Layer 3 of a small transformer language model trained on English Wikipedia (9 layers, counted from 0, width 128).
A neuron's activation on a vector x is SiLU(gate . x + bias) times (in . x + bias), where the dot is the dot product.
The model reads these tokens: "ly" " life" "==\n" "H" "er" "b" " B" "a" "ume" "ister" " was" " born" " in" " Indian" "ap" "ol"

The vector x that enters this layer's MLP at each token. A number n stands for (n - 128) times 0.046.
0 "ly": 132, 104, 102, 74, 152, 133, 144, 116, 111, 116, 137, 132, 148, 117, 104, 75, 86, 99, 122, 111, 135, 119, 106, 130, 159, 134, 135, 100, 180, 162, 139, 162, 129, 121, 119, 142, 86, 124, 101, 123, 67, 116, 134, 102, 118, 129, 95, 161, 110, 106, 119, 157, 121, 112, 137, 129, 176, 140, 169, 111, 121, 137, 129, 120, 143, 134, 160, 158, 110, 170, 188, 146, 119, 103, 118, 143, 134, 123, 136, 139, 133, 140, 186, 147, 140, 141, 144, 99, 112, 121, 138, 137, 165, 112, 161, 120, 163, 111, 113, 145, 109, 156, 111, 154, 85, 115, 101, 112, 170, 117, 139, 125, 172, 92, 6, 108, 148, 122, 146, 117, 113, 95, 147, 145, 178, 95, 207, 142
1 " life": 134, 120, 155, 85, 158, 146, 145, 102, 98, 138, 109, 76, 144, 136, 97, 107, 137, 116, 130, 111, 126, 103, 111, 115, 159, 117, 122, 123, 151, 150, 127, 143, 92, 178, 163, 172, 114, 73, 109, 110, 151, 128, 107, 112, 127, 127, 137, 106, 85, 98, 163, 162, 108, 103, 131, 100, 155, 134, 147, 139, 117, 151, 121, 172, 164, 101, 133, 117, 99, 162, 126, 142, 157, 156, 110, 135, 150, 151, 133, 170, 120, 114, 168, 123, 60, 132, 138, 64, 126, 116, 176, 91, 197, 130, 105, 111, 144, 98, 118, 111, 97, 111, 132, 128, 137, 152, 74, 137, 220, 112, 149, 161, 148, 124, 36, 107, 150, 127, 159, 117, 131, 130, 133, 137, 144, 67, 187, 140
2 "==\n": 133, 85, 112, 120, 102, 145, 142, 156, 127, 96, 122, 126, 141, 98, 131, 134, 117, 119, 137, 129, 151, 108, 121, 130, 166, 134, 154, 118, 147, 94, 196, 185, 108, 116, 152, 103, 132, 154, 79, 82, 97, 161, 111, 86, 155, 125, 92, 154, 142, 97, 148, 126, 147, 130, 113, 119, 140, 102, 166, 139, 84, 144, 106, 168, 142, 112, 142, 118, 136, 154, 178, 154, 129, 125, 108, 107, 111, 131, 96, 134, 108, 141, 172, 178, 164, 151, 145, 100, 73, 83, 151, 163, 152, 88, 113, 127, 152, 103, 138, 129, 111, 125, 113, 111, 182, 142, 66, 104, 149, 123, 178, 147, 89, 117, 54, 180, 135, 114, 98, 157, 138, 106, 114, 107, 131, 77, 194, 110
3 "H": 82, 163, 137, 117, 118, 110, 109, 130, 140, 160, 95, 114, 130, 83, 166, 124, 152, 127, 142, 78, 161, 89, 70, 147, 224, 111, 127, 136, 157, 100, 131, 131, 112, 104, 184, 96, 115, 156, 115, 94, 141, 156, 82, 94, 126, 131, 127, 109, 116, 128, 135, 79, 149, 114, 150, 127, 157, 96, 114, 175, 147, 149, 112, 155, 133, 101, 111, 157, 138, 63, 176, 125, 145, 154, 124, 113, 129, 152, 175, 140, 100, 177, 165, 151, 121, 184, 173, 68, 84, 161, 126, 130, 174, 117, 106, 130, 194, 79, 133, 137, 108, 112, 91, 91, 134, 117, 130, 152, 166, 156, 150, 97, 101, 50, 113, 164, 123, 122, 103, 152, 108, 133, 79, 143, 110, 117, 157, 131
4 "er": 117, 95, 127, 139, 89, 170, 156, 153, 120, 153, 142, 144, 107, 109, 129, 148, 125, 130, 140, 145, 185, 153, 83, 100, 191, 150, 117, 163, 135, 161, 127, 134, 105, 76, 174, 178, 112, 197, 132, 106, 62, 114, 106, 106, 78, 143, 128, 133, 129, 121, 139, 106, 107, 129, 152, 141, 134, 102, 101, 127, 149, 124, 145, 153, 111, 54, 161, 115, 137, 147, 135, 152, 84, 121, 141, 133, 132, 174, 120, 150, 106, 128, 107, 139, 132, 146, 132, 145, 141, 138, 116, 113, 226, 143, 117, 180, 85, 121, 144, 169, 114, 137, 88, 139, 115, 147, 58, 148, 127, 36, 122, 113, 97, 116, 94, 118, 115, 143, 120, 148, 64, 160, 124, 142, 119, 102, 78, 138
5 "b": 138, 148, 174, 91, 112, 157, 142, 135, 120, 148, 155, 107, 168, 66, 120, 81, 137, 111, 126, 124, 97, 142, 40, 147, 136, 187, 117, 103, 97, 221, 144, 114, 139, 146, 133, 127, 156, 172, 138, 127, 143, 179, 128, 141, 131, 83, 155, 95, 124, 151, 120, 98, 146, 183, 125, 182, 166, 139, 91, 116, 145, 107, 164, 128, 127, 97, 136, 178, 65, 122, 123, 158, 90, 129, 136, 90, 94, 143, 157, 131, 93, 101, 127, 151, 105, 145, 144, 120, 133, 122, 124, 96, 155, 140, 123, 128, 159, 88, 130, 110, 147, 144, 64, 77, 106, 117, 91, 134, 203, 112, 129, 107, 139, 84, 139, 166, 120, 133, 93, 125, 156, 122, 117, 141, 121, 63, 138, 98
6 " B": 152, 144, 161, 115, 127, 145, 131, 114, 162, 156, 111, 76, 129, 150, 107, 92, 176, 141, 127, 142, 135, 144, 43, 132, 156, 159, 157, 130, 104, 183, 125, 119, 120, 95, 144, 117, 151, 164, 111, 82, 157, 153, 81, 79, 139, 111, 146, 131, 130, 145, 146, 113, 142, 157, 139, 136, 176, 141, 118, 131, 139, 107, 132, 139, 113, 124, 154, 150, 87, 10, 130, 140, 147, 148, 109, 114, 135, 122, 132, 114, 125, 71, 134, 159, 121, 145, 143, 87, 148, 112, 144, 96, 171, 173, 92, 124, 168, 83, 151, 124, 122, 118, 104, 72, 125, 117, 92, 100, 186, 99, 166, 160, 107, 94, 102, 183, 132, 132, 92, 137, 144, 105, 86, 184, 118, 117, 138, 93
7 "a": 95, 143, 128, 72, 84, 166, 139, 85, 136, 166, 129, 129, 92, 45, 76, 147, 155, 136, 99, 136, 143, 192, 63, 139, 179, 145, 115, 115, 152, 215, 143, 154, 125, 108, 145, 78, 128, 111, 109, 155, 132, 136, 131, 100, 119, 101, 147, 100, 132, 172, 143, 135, 168, 143, 165, 109, 144, 93, 126, 106, 144, 98, 142, 151, 135, 110, 97, 174, 128, 97, 144, 131, 126, 180, 84, 112, 148, 174, 144, 98, 136, 145, 106, 142, 88, 124, 121, 122, 167, 163, 110, 83, 194, 157, 96, 120, 155, 149, 170, 166, 122, 84, 94, 97, 141, 82, 90, 107, 130, 157, 148, 119, 164, 97, 77, 116, 140, 133, 98, 133, 117, 124, 132, 130, 171, 128, 134, 122
8 "ume": 93, 122, 145, 75, 66, 150, 157, 79, 142, 150, 118, 105, 145, 142, 63, 128, 96, 159, 125, 116, 131, 120, 78, 156, 161, 167, 132, 186, 134, 203, 173, 141, 99, 133, 122, 165, 134, 110, 111, 140, 107, 103, 133, 131, 125, 135, 149, 113, 113, 132, 98, 142, 160, 153, 121, 131, 179, 108, 73, 147, 134, 133, 157, 117, 160, 137, 106, 169, 111, 139, 165, 125, 134, 188, 132, 149, 112, 141, 163, 127, 165, 125, 154, 159, 131, 109, 142, 80, 123, 104, 116, 128, 184, 112, 96, 151, 133, 134, 160, 147, 87, 91, 93, 128, 115, 118, 53, 145, 140, 132, 101, 134, 160, 75, 65, 133, 164, 163, 134, 93, 75, 167, 100, 109, 118, 126, 115, 94
9 "ister": 109, 134, 159, 90, 93, 159, 166, 132, 149, 125, 124, 137, 89, 137, 82, 137, 114, 87, 125, 99, 141, 98, 100, 114, 170, 138, 125, 141, 136, 167, 130, 130, 89, 128, 131, 157, 87, 115, 117, 99, 125, 104, 117, 123, 106, 131, 91, 110, 122, 127, 147, 147, 160, 120, 148, 88, 176, 115, 127, 155, 187, 158, 159, 99, 142, 107, 105, 116, 123, 190, 177, 165, 187, 144, 113, 144, 144, 143, 146, 111, 176, 173, 118, 131, 88, 154, 181, 117, 89, 135, 123, 121, 162, 144, 132, 159, 92, 117, 132, 80, 89, 106, 100, 130, 132, 88, 55, 149, 164, 38, 145, 123, 103, 136, 67, 148, 145, 197, 113, 151, 82, 150, 108, 122, 129, 132, 143, 103
10 " was": 125, 130, 149, 119, 116, 119, 150, 241, 119, 155, 100, 114, 168, 91, 89, 50, 123, 149, 121, 114, 118, 124, 129, 56, 110, 145, 128, 136, 200, 128, 137, 147, 128, 66, 88, 128, 104, 102, 137, 82, 63, 146, 109, 129, 124, 130, 126, 120, 87, 116, 128, 104, 127, 117, 121, 158, 160, 166, 95, 138, 116, 161, 139, 185, 126, 99, 110, 126, 127, 124, 197, 150, 114, 107, 99, 134, 112, 117, 137, 111, 149, 128, 152, 134, 110, 163, 170, 147, 105, 105, 150, 115, 193, 123, 130, 114, 129, 120, 157, 148, 109, 123, 159, 134, 136, 131, 84, 147, 146, 74, 143, 155, 120, 112, 58, 175, 137, 119, 131, 118, 145, 117, 135, 114, 138, 124, 192, 124
11 " born": 101, 99, 131, 56, 75, 121, 148, 142, 151, 179, 93, 90, 117, 130, 103, 70, 150, 113, 126, 103, 154, 110, 142, 98, 147, 154, 151, 119, 168, 102, 145, 132, 114, 149, 139, 129, 134, 150, 105, 87, 143, 139, 96, 181, 132, 144, 52, 97, 51, 105, 135, 148, 67, 133, 112, 128, 151, 84, 141, 138, 120, 121, 114, 202, 116, 104, 99, 147, 98, 201, 129, 145, 119, 149, 73, 158, 138, 143, 79, 131, 125, 144, 152, 146, 79, 149, 155, 107, 116, 127, 179, 119, 184, 121, 131, 129, 163, 90, 116, 112, 123, 113, 80, 134, 131, 111, 97, 168, 142, 89, 143, 154, 141, 126, 128, 134, 164, 97, 160, 176, 153, 137, 143, 139, 142, 126, 164, 170
12 " in": 153, 103, 129, 100, 136, 121, 143, 118, 117, 159, 142, 155, 122, 101, 98, 112, 162, 131, 127, 148, 97, 144, 102, 58, 152, 153, 85, 138, 172, 91, 159, 100, 56, 65, 154, 133, 107, 166, 105, 109, 134, 134, 118, 120, 121, 134, 134, 109, 92, 137, 145, 158, 146, 173, 100, 149, 157, 109, 124, 119, 60, 135, 122, 178, 124, 92, 111, 127, 127, 132, 148, 124, 118, 126, 165, 121, 112, 108, 139, 105, 140, 114, 116, 183, 146, 135, 152, 128, 120, 115, 190, 85, 221, 103, 134, 92, 136, 59, 163, 147, 132, 111, 128, 145, 174, 87, 84, 145, 108, 139, 118, 147, 144, 98, 53, 130, 160, 156, 153, 150, 175, 130, 166, 110, 145, 126, 175, 106
13 " Indian": 141, 171, 145, 104, 102, 140, 138, 154, 86, 98, 107, 93, 125, 138, 129, 58, 108, 110, 126, 116, 169, 87, 96, 90, 156, 158, 115, 109, 147, 101, 162, 116, 160, 121, 155, 121, 118, 138, 139, 96, 131, 170, 112, 115, 117, 176, 88, 96, 104, 151, 160, 149, 106, 152, 107, 106, 197, 135, 151, 141, 98, 123, 123, 160, 156, 80, 111, 157, 131, 115, 114, 119, 160, 152, 121, 131, 135, 145, 170, 118, 179, 143, 134, 201, 84, 111, 105, 79, 123, 129, 119, 81, 164, 156, 101, 92, 89, 117, 156, 97, 126, 165, 106, 138, 146, 134, 77, 97, 177, 118, 152, 160, 115, 110, 75, 97, 117, 155, 140, 137, 122, 139, 121, 181, 168, 123, 179, 82
14 "ap": 128, 120, 131, 86, 162, 152, 166, 119, 202, 143, 133, 123, 112, 36, 125, 167, 146, 99, 135, 185, 121, 141, 143, 200, 129, 153, 92, 146, 140, 142, 108, 108, 127, 134, 157, 153, 122, 110, 112, 104, 128, 143, 122, 155, 100, 49, 99, 123, 128, 96, 119, 191, 130, 141, 137, 158, 168, 164, 126, 135, 94, 147, 160, 85, 145, 34, 130, 153, 126, 82, 132, 141, 122, 137, 109, 134, 127, 149, 178, 90, 149, 133, 122, 160, 85, 113, 148, 72, 136, 148, 109, 102, 146, 133, 93, 121, 134, 120, 93, 135, 90, 112, 119, 99, 84, 139, 97, 177, 187, 128, 148, 145, 66, 109, 93, 117, 118, 207, 132, 121, 142, 151, 95, 127, 142, 127, 128, 127
15 "ol": 136, 138, 94, 118, 106, 113, 191, 173, 150, 140, 146, 128, 143, 59, 123, 136, 129, 88, 110, 191, 66, 107, 107, 174, 112, 160, 129, 128, 97, 206, 145, 86, 165, 128, 136, 147, 109, 148, 92, 123, 131, 159, 148, 170, 99, 139, 90, 77, 109, 146, 183, 100, 168, 158, 115, 88, 180, 109, 151, 147, 136, 155, 145, 109, 132, 90, 104, 137, 114, 123, 151, 138, 102, 103, 133, 99, 96, 162, 175, 125, 139, 133, 155, 169, 119, 147, 151, 115, 81, 146, 119, 135, 99, 139, 138, 119, 104, 57, 105, 121, 105, 85, 108, 126, 154, 128, 114, 178, 147, 96, 122, 94, 104, 108, 76, 113, 151, 131, 119, 106, 105, 150, 92, 110, 174, 169, 168, 149

Each question shows the input weights of one neuron of the MLP. A number n stands for (n - 128) times 0.0041.

n160 gate (bias -0.078): 133, 150, 129, 127, 107, 121, 179, 78, 104, 170, 164, 99, 123, 116, 131, 104, 169, 144, 121, 120, 118, 128, 132, 74, 126, 120, 105, 140, 157, 93, 130, 129, 147, 191, 100, 116, 86, 130, 134, 168, 126, 126, 166, 112, 95, 137, 147, 115, 107, 170, 92, 182, 53, 154, 93, 146, 128, 161, 70, 107, 115, 149, 108, 133, 106, 160, 145, 68, 151, 124, 168, 142, 119, 151, 126, 119, 153, 129, 137, 150, 154, 106, 147, 93, 138, 149, 175, 120, 142, 136, 132, 147, 120, 96, 136, 117, 128, 152, 122, 139, 123, 171, 141, 112, 122, 99, 136, 106, 133, 129, 152, 112, 139, 109, 141, 126, 119, 144, 52, 143, 128, 197, 75, 120, 105, 155, 95, 127
n160 in (bias 0.063): 136, 119, 146, 144, 57, 134, 142, 128, 140, 105, 129, 107, 120, 86, 118, 120, 128, 91, 125, 129, 160, 119, 121, 82, 140, 127, 126, 122, 130, 140, 136, 130, 136, 182, 130, 110, 164, 129, 152, 91, 123, 95, 147, 156, 82, 156, 179, 81, 109, 142, 90, 146, 121, 149, 166, 117, 84, 156, 139, 174, 101, 118, 143, 117, 163, 116, 149, 110, 103, 153, 132, 104, 105, 147, 115, 142, 154, 96, 99, 170, 95, 121, 176, 159, 139, 84, 182, 106, 144, 122, 87, 141, 129, 102, 142, 100, 146, 104, 170, 140, 90, 94, 119, 127, 146, 116, 134, 85, 112, 112, 109, 97, 119, 132, 150, 150, 119, 167, 109, 149, 138, 119, 119, 109, 143, 118, 140, 114
It fires most on token 8 "ume"

n110 gate (bias -0.069): 106, 132, 109, 109, 98, 138, 113, 121, 115, 93, 125, 108, 144, 152, 81, 155, 124, 70, 154, 135, 174, 94, 112, 121, 142, 132, 113, 120, 94, 158, 112, 120, 159, 108, 116, 142, 151, 131, 144, 117, 108, 146, 152, 144, 143, 109, 147, 118, 159, 138, 117, 151, 144, 193, 140, 142, 128, 124, 86, 143, 118, 95, 104, 133, 130, 146, 107, 124, 166, 124, 145, 95, 127, 93, 145, 133, 139, 141, 109, 129, 129, 157, 100, 114, 116, 158, 154, 148, 117, 129, 149, 144, 129, 129, 127, 138, 105, 127, 103, 142, 101, 107, 124, 145, 126, 132, 150, 131, 83, 99, 153, 127, 113, 87, 129, 134, 137, 111, 147, 158, 127, 103, 102, 139, 131, 142, 127, 123
n110 in (bias 0.003): 133, 168, 127, 142, 143, 125, 113, 157, 150, 137, 130, 93, 135, 125, 166, 144, 105, 145, 153, 129, 118, 117, 90, 108, 149, 105, 119, 120, 102, 153, 113, 125, 127, 132, 158, 141, 109, 124, 147, 105, 126, 122, 91, 154, 100, 134, 124, 146, 128, 70, 121, 113, 100, 112, 129, 118, 126, 154, 86, 126, 100, 136, 127, 125, 135, 119, 140, 95, 121, 147, 135, 140, 124, 125, 127, 87, 156, 108, 145, 123, 135, 145, 138, 147, 140, 117, 88, 119, 138, 131, 109, 84, 146, 150, 121, 167, 159, 102, 158, 108, 117, 149, 111, 100, 112, 148, 153, 119, 123, 82, 142, 79, 131, 129, 150, 127, 135, 128, 96, 155, 125, 141, 162, 121, 119, 135, 167, 89
On which two tokens does it fire most, strongest first? 4 "er", 9 "ister"

n284 gate (bias -0.096): 165, 114, 148, 132, 169, 106, 120, 136, 138, 166, 117, 187, 121, 146, 90, 126, 75, 100, 124, 149, 118, 135, 97, 100, 130, 90, 156, 65, 123, 126, 160, 187, 132, 138, 138, 136, 116, 98, 150, 126, 140, 151, 129, 130, 121, 159, 124, 148, 150, 132, 150, 143, 129, 127, 124, 149, 89, 127, 132, 132, 151, 105, 127, 161, 106, 125, 146, 123, 97, 97, 118, 112, 134, 121, 182, 95, 143, 120, 137, 127, 113, 165, 166, 131, 148, 115, 135, 167, 106, 115, 152, 113, 125, 111, 104, 107, 121, 98, 72, 135, 108, 116, 105, 83, 164, 109, 119, 124, 130, 149, 136, 147, 173, 76, 111, 156, 161, 102, 154, 100, 98, 96, 102, 119, 124, 154, 166, 118
n284 in (bias 0.117): 132, 143, 114, 95, 133, 139, 127, 129, 140, 120, 114, 157, 93, 101, 109, 112, 152, 115, 101, 130, 97, 132, 135, 130, 90, 115, 149, 104, 106, 113, 103, 104, 151, 124, 121, 92, 179, 113, 71, 123, 141, 154, 188, 126, 134, 129, 96, 138, 89, 161, 145, 112, 101, 151, 158, 133, 144, 144, 116, 167, 164, 162, 75, 124, 120, 125, 106, 135, 170, 137, 108, 126, 114, 114, 121, 132, 170, 123, 146, 161, 60, 88, 105, 120, 112, 141, 133, 158, 105, 153, 93, 148, 139, 145, 103, 155, 99, 148, 154, 104, 114, 115, 107, 144, 100, 101, 102, 159, 143, 106, 134, 98, 102, 109, 187, 129, 129, 129, 88, 118, 176, 146, 100, 108, 141, 127, 122, 152
It fires most on token 15 "ol"

n33 gate (bias -0.103): 97, 176, 129, 141, 108, 107, 131, 169, 128, 158, 163, 155, 143, 127, 120, 62, 130, 149, 102, 105, 90, 124, 134, 129, 161, 152, 124, 138, 159, 101, 113, 159, 124, 196, 102, 123, 100, 116, 127, 146, 125, 142, 151, 119, 171, 148, 128, 114, 156, 119, 131, 112, 132, 97, 141, 145, 113, 168, 122, 136, 160, 143, 156, 114, 117, 135, 123, 125, 108, 104, 134, 129, 126, 127, 108, 127, 177, 164, 70, 115, 115, 147, 117, 125, 146, 98, 123, 118, 132, 146, 137, 101, 123, 114, 79, 134, 168, 157, 157, 117, 132, 123, 108, 110, 143, 119, 186, 90, 69, 106, 128, 109, 148, 113, 126, 133, 121, 131, 124, 132, 147, 157, 124, 124, 119, 112, 123, 132
n33 in (bias -0.015): 122, 74, 137, 152, 127, 111, 102, 130, 118, 114, 81, 114, 158, 163, 142, 162, 164, 94, 104, 133, 105, 129, 124, 125, 106, 130, 119, 108, 126, 132, 88, 141, 167, 91, 159, 112, 153, 131, 120, 87, 129, 79, 129, 147, 122, 103, 187, 123, 142, 143, 116, 139, 119, 128, 157, 112, 152, 95, 127, 143, 105, 135, 151, 160, 122, 96, 86, 134, 110, 95, 178, 84, 107, 133, 111, 124, 112, 83, 151, 176, 165, 126, 118, 127, 146, 160, 195, 187, 157, 88, 127, 114, 142, 127, 141, 140, 120, 155, 129, 140, 87, 96, 131, 133, 171, 171, 105, 132, 149, 134, 108, 98, 95, 147, 148, 182, 136, 129, 129, 115, 160, 146, 172, 122, 96, 128, 92, 160
It fires most on token 10 " was"

n175 gate (bias -0.145): 170, 108, 123, 127, 126, 143, 160, 147, 133, 168, 150, 109, 148, 102, 126, 154, 119, 160, 133, 102, 121, 76, 104, 95, 129, 146, 127, 111, 78, 113, 115, 135, 177, 136, 97, 110, 150, 102, 113, 144, 102, 150, 156, 113, 128, 155, 127, 122, 133, 113, 127, 145, 154, 100, 134, 133, 127, 147, 60, 114, 134, 165, 110, 103, 151, 114, 166, 122, 124, 157, 157, 150, 82, 141, 118, 136, 75, 145, 136, 120, 136, 102, 128, 161, 129, 122, 90, 143, 163, 132, 100, 172, 171, 136, 121, 160, 110, 153, 145, 156, 97, 153, 107, 157, 107, 148, 104, 126, 173, 151, 123, 137, 105, 97, 146, 137, 110, 107, 119, 122, 138, 96, 93, 112, 125, 135, 124, 102
n175 in (bias -0.063): 176, 131, 96, 115, 124, 98, 54, 153, 159, 168, 145, 140, 124, 95, 114, 117, 140, 124, 165, 102, 127, 136, 91, 86, 151, 127, 159, 118, 106, 134, 118, 148, 169, 134, 95, 131, 149, 117, 101, 136, 146, 140, 165, 114, 138, 144, 144, 117, 115, 128, 112, 141, 126, 123, 129, 96, 167, 133, 69, 102, 138, 148, 109, 148, 130, 132, 108, 160, 106, 95, 142, 113, 132, 102, 106, 133, 142, 103, 169, 154, 144, 136, 97, 132, 106, 133, 115, 116, 136, 150, 125, 102, 161, 142, 115, 152, 150, 75, 127, 112, 117, 124, 116, 136, 108, 124, 156, 195, 124, 135, 161, 133, 159, 123, 96, 125, 114, 124, 119, 125, 130, 130, 85, 142, 145, 136, 121, 142
It fires most on token 5 "b"

n270 gate (bias -0.054): 160, 143, 151, 141, 146, 122, 173, 145, 177, 128, 166, 99, 115, 129, 112, 192, 140, 94, 124, 123, 169, 118, 140, 107, 141, 186, 124, 167, 122, 126, 139, 95, 119, 136, 114, 120, 134, 109, 168, 154, 99, 130, 129, 87, 137, 162, 125, 78, 111, 131, 118, 139, 138, 127, 124, 184, 135, 131, 135, 121, 123, 116, 116, 130, 142, 159, 113, 88, 132, 164, 136, 124, 98, 120, 135, 121, 163, 158, 108, 112, 156, 126, 172, 82, 112, 138, 136, 107, 89, 75, 166, 151, 114, 114, 142, 89, 139, 119, 109, 93, 106, 141, 164, 71, 103, 105, 95, 178, 109, 105, 100, 132, 161, 134, 127, 138, 145, 149, 132, 79, 131, 139, 129, 110, 164, 159, 122, 122
n270 in (bias -0.004): 95, 103, 120, 103, 121, 143, 156, 174, 86, 105, 150, 144, 134, 188, 142, 83, 110, 125, 126, 103, 91, 121, 104, 153, 98, 106, 115, 164, 113, 103, 135, 124, 111, 164, 119, 176, 128, 143, 113, 96, 147, 128, 165, 114, 140, 118, 107, 133, 106, 124, 94, 141, 136, 146, 172, 188, 113, 156, 157, 137, 97, 100, 132, 101, 159, 92, 110, 150, 121, 216, 97, 133, 140, 171, 154, 137, 144, 143, 151, 96, 134, 127, 87, 100, 97, 153, 106, 134, 125, 137, 178, 119, 101, 139, 108, 133, 104, 106, 147, 176, 105, 142, 154, 140, 116, 103, 141, 126, 152, 139, 85, 122, 182, 158, 115, 56, 113, 138, 165, 110, 127, 79, 112, 107, 119, 163, 170, 143
On which two tokens does it fire most, strongest first? 1 " life", 9 "ister"

n212 gate (bias -0.004): 117, 142, 112, 133, 149, 141, 143, 127, 90, 125, 131, 145, 130, 174, 143, 115, 94, 73, 156, 113, 105, 119, 151, 126, 157, 117, 132, 123, 134, 121, 148, 190, 105, 132, 102, 115, 93, 112, 151, 144, 90, 124, 164, 124, 146, 90, 104, 171, 138, 68, 158, 134, 139, 80, 128, 106, 112, 153, 152, 120, 123, 154, 109, 139, 171, 95, 126, 139, 92, 159, 101, 96, 162, 120, 148, 112, 130, 153, 106, 105, 114, 141, 153, 115, 139, 121, 128, 112, 106, 99, 135, 124, 141, 111, 137, 114, 147, 132, 103, 104, 114, 149, 129, 145, 162, 125, 156, 109, 110, 154, 158, 97, 133, 167, 90, 134, 116, 117, 148, 95, 115, 141, 130, 179, 169, 126, 175, 147
n212 in (bias 0.058): 102, 138, 102, 103, 155, 125, 109, 135, 114, 144, 149, 169, 129, 146, 140, 136, 134, 89, 124, 131, 141, 109, 134, 156, 155, 107, 97, 87, 125, 118, 130, 166, 106, 157, 81, 135, 124, 163, 118, 190, 75, 110, 129, 81, 153, 103, 94, 181, 124, 97, 155, 141, 118, 166, 99, 106, 107, 154, 150, 104, 122, 128, 132, 164, 150, 100, 119, 99, 98, 159, 127, 85, 134, 118, 194, 141, 118, 131, 123, 111, 148, 143, 121, 142, 124, 121, 121, 111, 81, 118, 103, 131, 106, 104, 100, 116, 144, 112, 111, 119, 100, 193, 89, 99, 161, 118, 153, 156, 135, 154, 156, 132, 144, 150, 65, 160, 156, 97, 125, 157, 133, 129, 144, 148, 168, 126, 187, 124
On which token does it fire most, and how strongly? 0 "ly", at about 28

n67 gate (bias -0.039): 155, 144, 115, 167, 145, 116, 143, 100, 83, 119, 148, 143, 153, 134, 113, 127, 173, 127, 113, 93, 97, 94, 130, 111, 112, 137, 159, 116, 114, 132, 133, 136, 124, 134, 96, 146, 97, 86, 131, 63, 121, 147, 152, 142, 127, 117, 104, 114, 127, 148, 116, 110, 100, 151, 160, 138, 143, 176, 121, 107, 125, 63, 130, 141, 87, 124, 112, 133, 152, 122, 114, 120, 100, 120, 143, 179, 123, 110, 133, 117, 139, 112, 162, 152, 164, 155, 102, 129, 100, 96, 136, 107, 131, 140, 137, 152, 148, 87, 113, 130, 123, 157, 102, 158, 113, 113, 125, 134, 140, 156, 150, 100, 103, 144, 110, 109, 128, 95, 109, 118, 160, 107, 73, 111, 137, 133, 117, 141
n67 in (bias 0.094): 153, 112, 127, 133, 121, 130, 108, 107, 125, 111, 133, 142, 99, 134, 136, 165, 167, 108, 117, 131, 137, 103, 148, 92, 123, 118, 157, 123, 146, 172, 151, 134, 144, 82, 113, 143, 139, 105, 124, 93, 123, 156, 140, 173, 111, 99, 92, 114, 92, 122, 143, 104, 127, 115, 128, 136, 117, 124, 123, 152, 161, 133, 111, 141, 120, 107, 146, 137, 120, 76, 117, 131, 106, 119, 105, 145, 126, 139, 143, 134, 142, 161, 148, 113, 162, 133, 136, 124, 114, 131, 117, 115, 115, 127, 132, 129, 140, 108, 142, 132, 124, 127, 138, 168, 115, 100, 100, 145, 119, 119, 136, 134, 116, 130, 128, 79, 120, 135, 137, 118, 166, 109, 99, 134, 130, 120, 114, 168
On which two tokens does it fire most, strongest first? 15 "ol", 10 " was"

n72 gate (bias -0.069): 171, 133, 118, 181, 102, 142, 168, 123, 92, 153, 122, 66, 154, 135, 117, 113, 150, 100, 95, 116, 159, 111, 120, 123, 127, 121, 165, 120, 136, 128, 170, 122, 152, 132, 121, 127, 167, 121, 90, 96, 129, 158, 133, 163, 112, 151, 119, 134, 59, 123, 125, 142, 103, 140, 156, 129, 108, 112, 130, 169, 99, 128, 143, 104, 109, 145, 151, 136, 135, 142, 135, 96, 127, 111, 139, 123, 121, 102, 96, 159, 161, 87, 132, 139, 116, 114, 142, 178, 127, 89, 137, 132, 129, 140, 152, 163, 120, 140, 131, 155, 108, 145, 152, 108, 129, 101, 113, 138, 154, 156, 120, 97, 101, 108, 135, 129, 133, 102, 135, 116, 133, 100, 104, 154, 187, 135, 106, 143
n72 in (bias -0.082): 157, 138, 111, 138, 162, 109, 154, 137, 99, 119, 124, 118, 140, 125, 100, 175, 158, 128, 153, 118, 113, 102, 74, 159, 137, 119, 81, 147, 148, 113, 165, 102, 73, 93, 102, 155, 114, 101, 75, 125, 131, 109, 101, 140, 105, 137, 151, 116, 122, 134, 156, 140, 100, 141, 110, 102, 159, 160, 108, 57, 144, 109, 49, 142, 136, 135, 137, 102, 109, 134, 139, 121, 124, 134, 100, 100, 133, 101, 121, 101, 91, 139, 103, 108, 159, 202, 120, 141, 112, 140, 130, 134, 109, 163, 105, 93, 73, 84, 118, 153, 159, 137, 123, 115, 119, 166, 156, 172, 120, 129, 119, 146, 184, 148, 124, 176, 117, 125, 115, 126, 107, 134, 173, 155, 129, 120, 173, 140
On which token does it fire most, and how strongly? 10 " was", at about 1.2

n1 gate (bias -0.106): 114, 180, 117, 158, 109, 101, 137, 149, 137, 145, 149, 141, 157, 172, 158, 146, 95, 152, 99, 81, 149, 142, 111, 128, 169, 124, 137, 140, 105, 112, 123, 134, 140, 137, 121, 129, 104, 158, 167, 114, 129, 105, 117, 115, 123, 138, 127, 126, 98, 86, 121, 132, 86, 122, 123, 129, 116, 93, 119, 164, 102, 140, 116, 122, 134, 147, 164, 134, 143, 103, 150, 68, 144, 123, 122, 135, 148, 99, 130, 161, 98, 164, 128, 172, 112, 129, 175, 94, 101, 116, 114, 189, 70, 132, 100, 111, 138, 151, 116, 79, 97, 176, 110, 133, 138, 89, 123, 149, 170, 157, 121, 139, 153, 101, 100, 86, 127, 156, 109, 105, 130, 155, 132, 114, 127, 135, 170, 84
n1 in (bias 0.051): 123, 110, 149, 102, 152, 134, 141, 122, 128, 80, 111, 117, 109, 147, 130, 101, 100, 102, 76, 125, 148, 164, 119, 125, 129, 97, 93, 138, 114, 169, 139, 99, 154, 146, 91, 164, 123, 122, 123, 102, 132, 145, 124, 140, 141, 144, 161, 104, 117, 181, 117, 114, 149, 145, 105, 156, 153, 136, 139, 107, 91, 106, 169, 116, 132, 112, 103, 128, 134, 168, 162, 186, 122, 126, 128, 124, 67, 161, 108, 78, 138, 110, 97, 145, 144, 146, 131, 149, 138, 144, 100, 129, 162, 95, 160, 140, 144, 148, 136, 151, 140, 99, 151, 92, 103, 147, 160, 123, 115, 96, 124, 139, 69, 89, 170, 167, 109, 123, 167, 116, 145, 161, 116, 103, 120, 130, 93, 158
It fires most on token 8 "ume"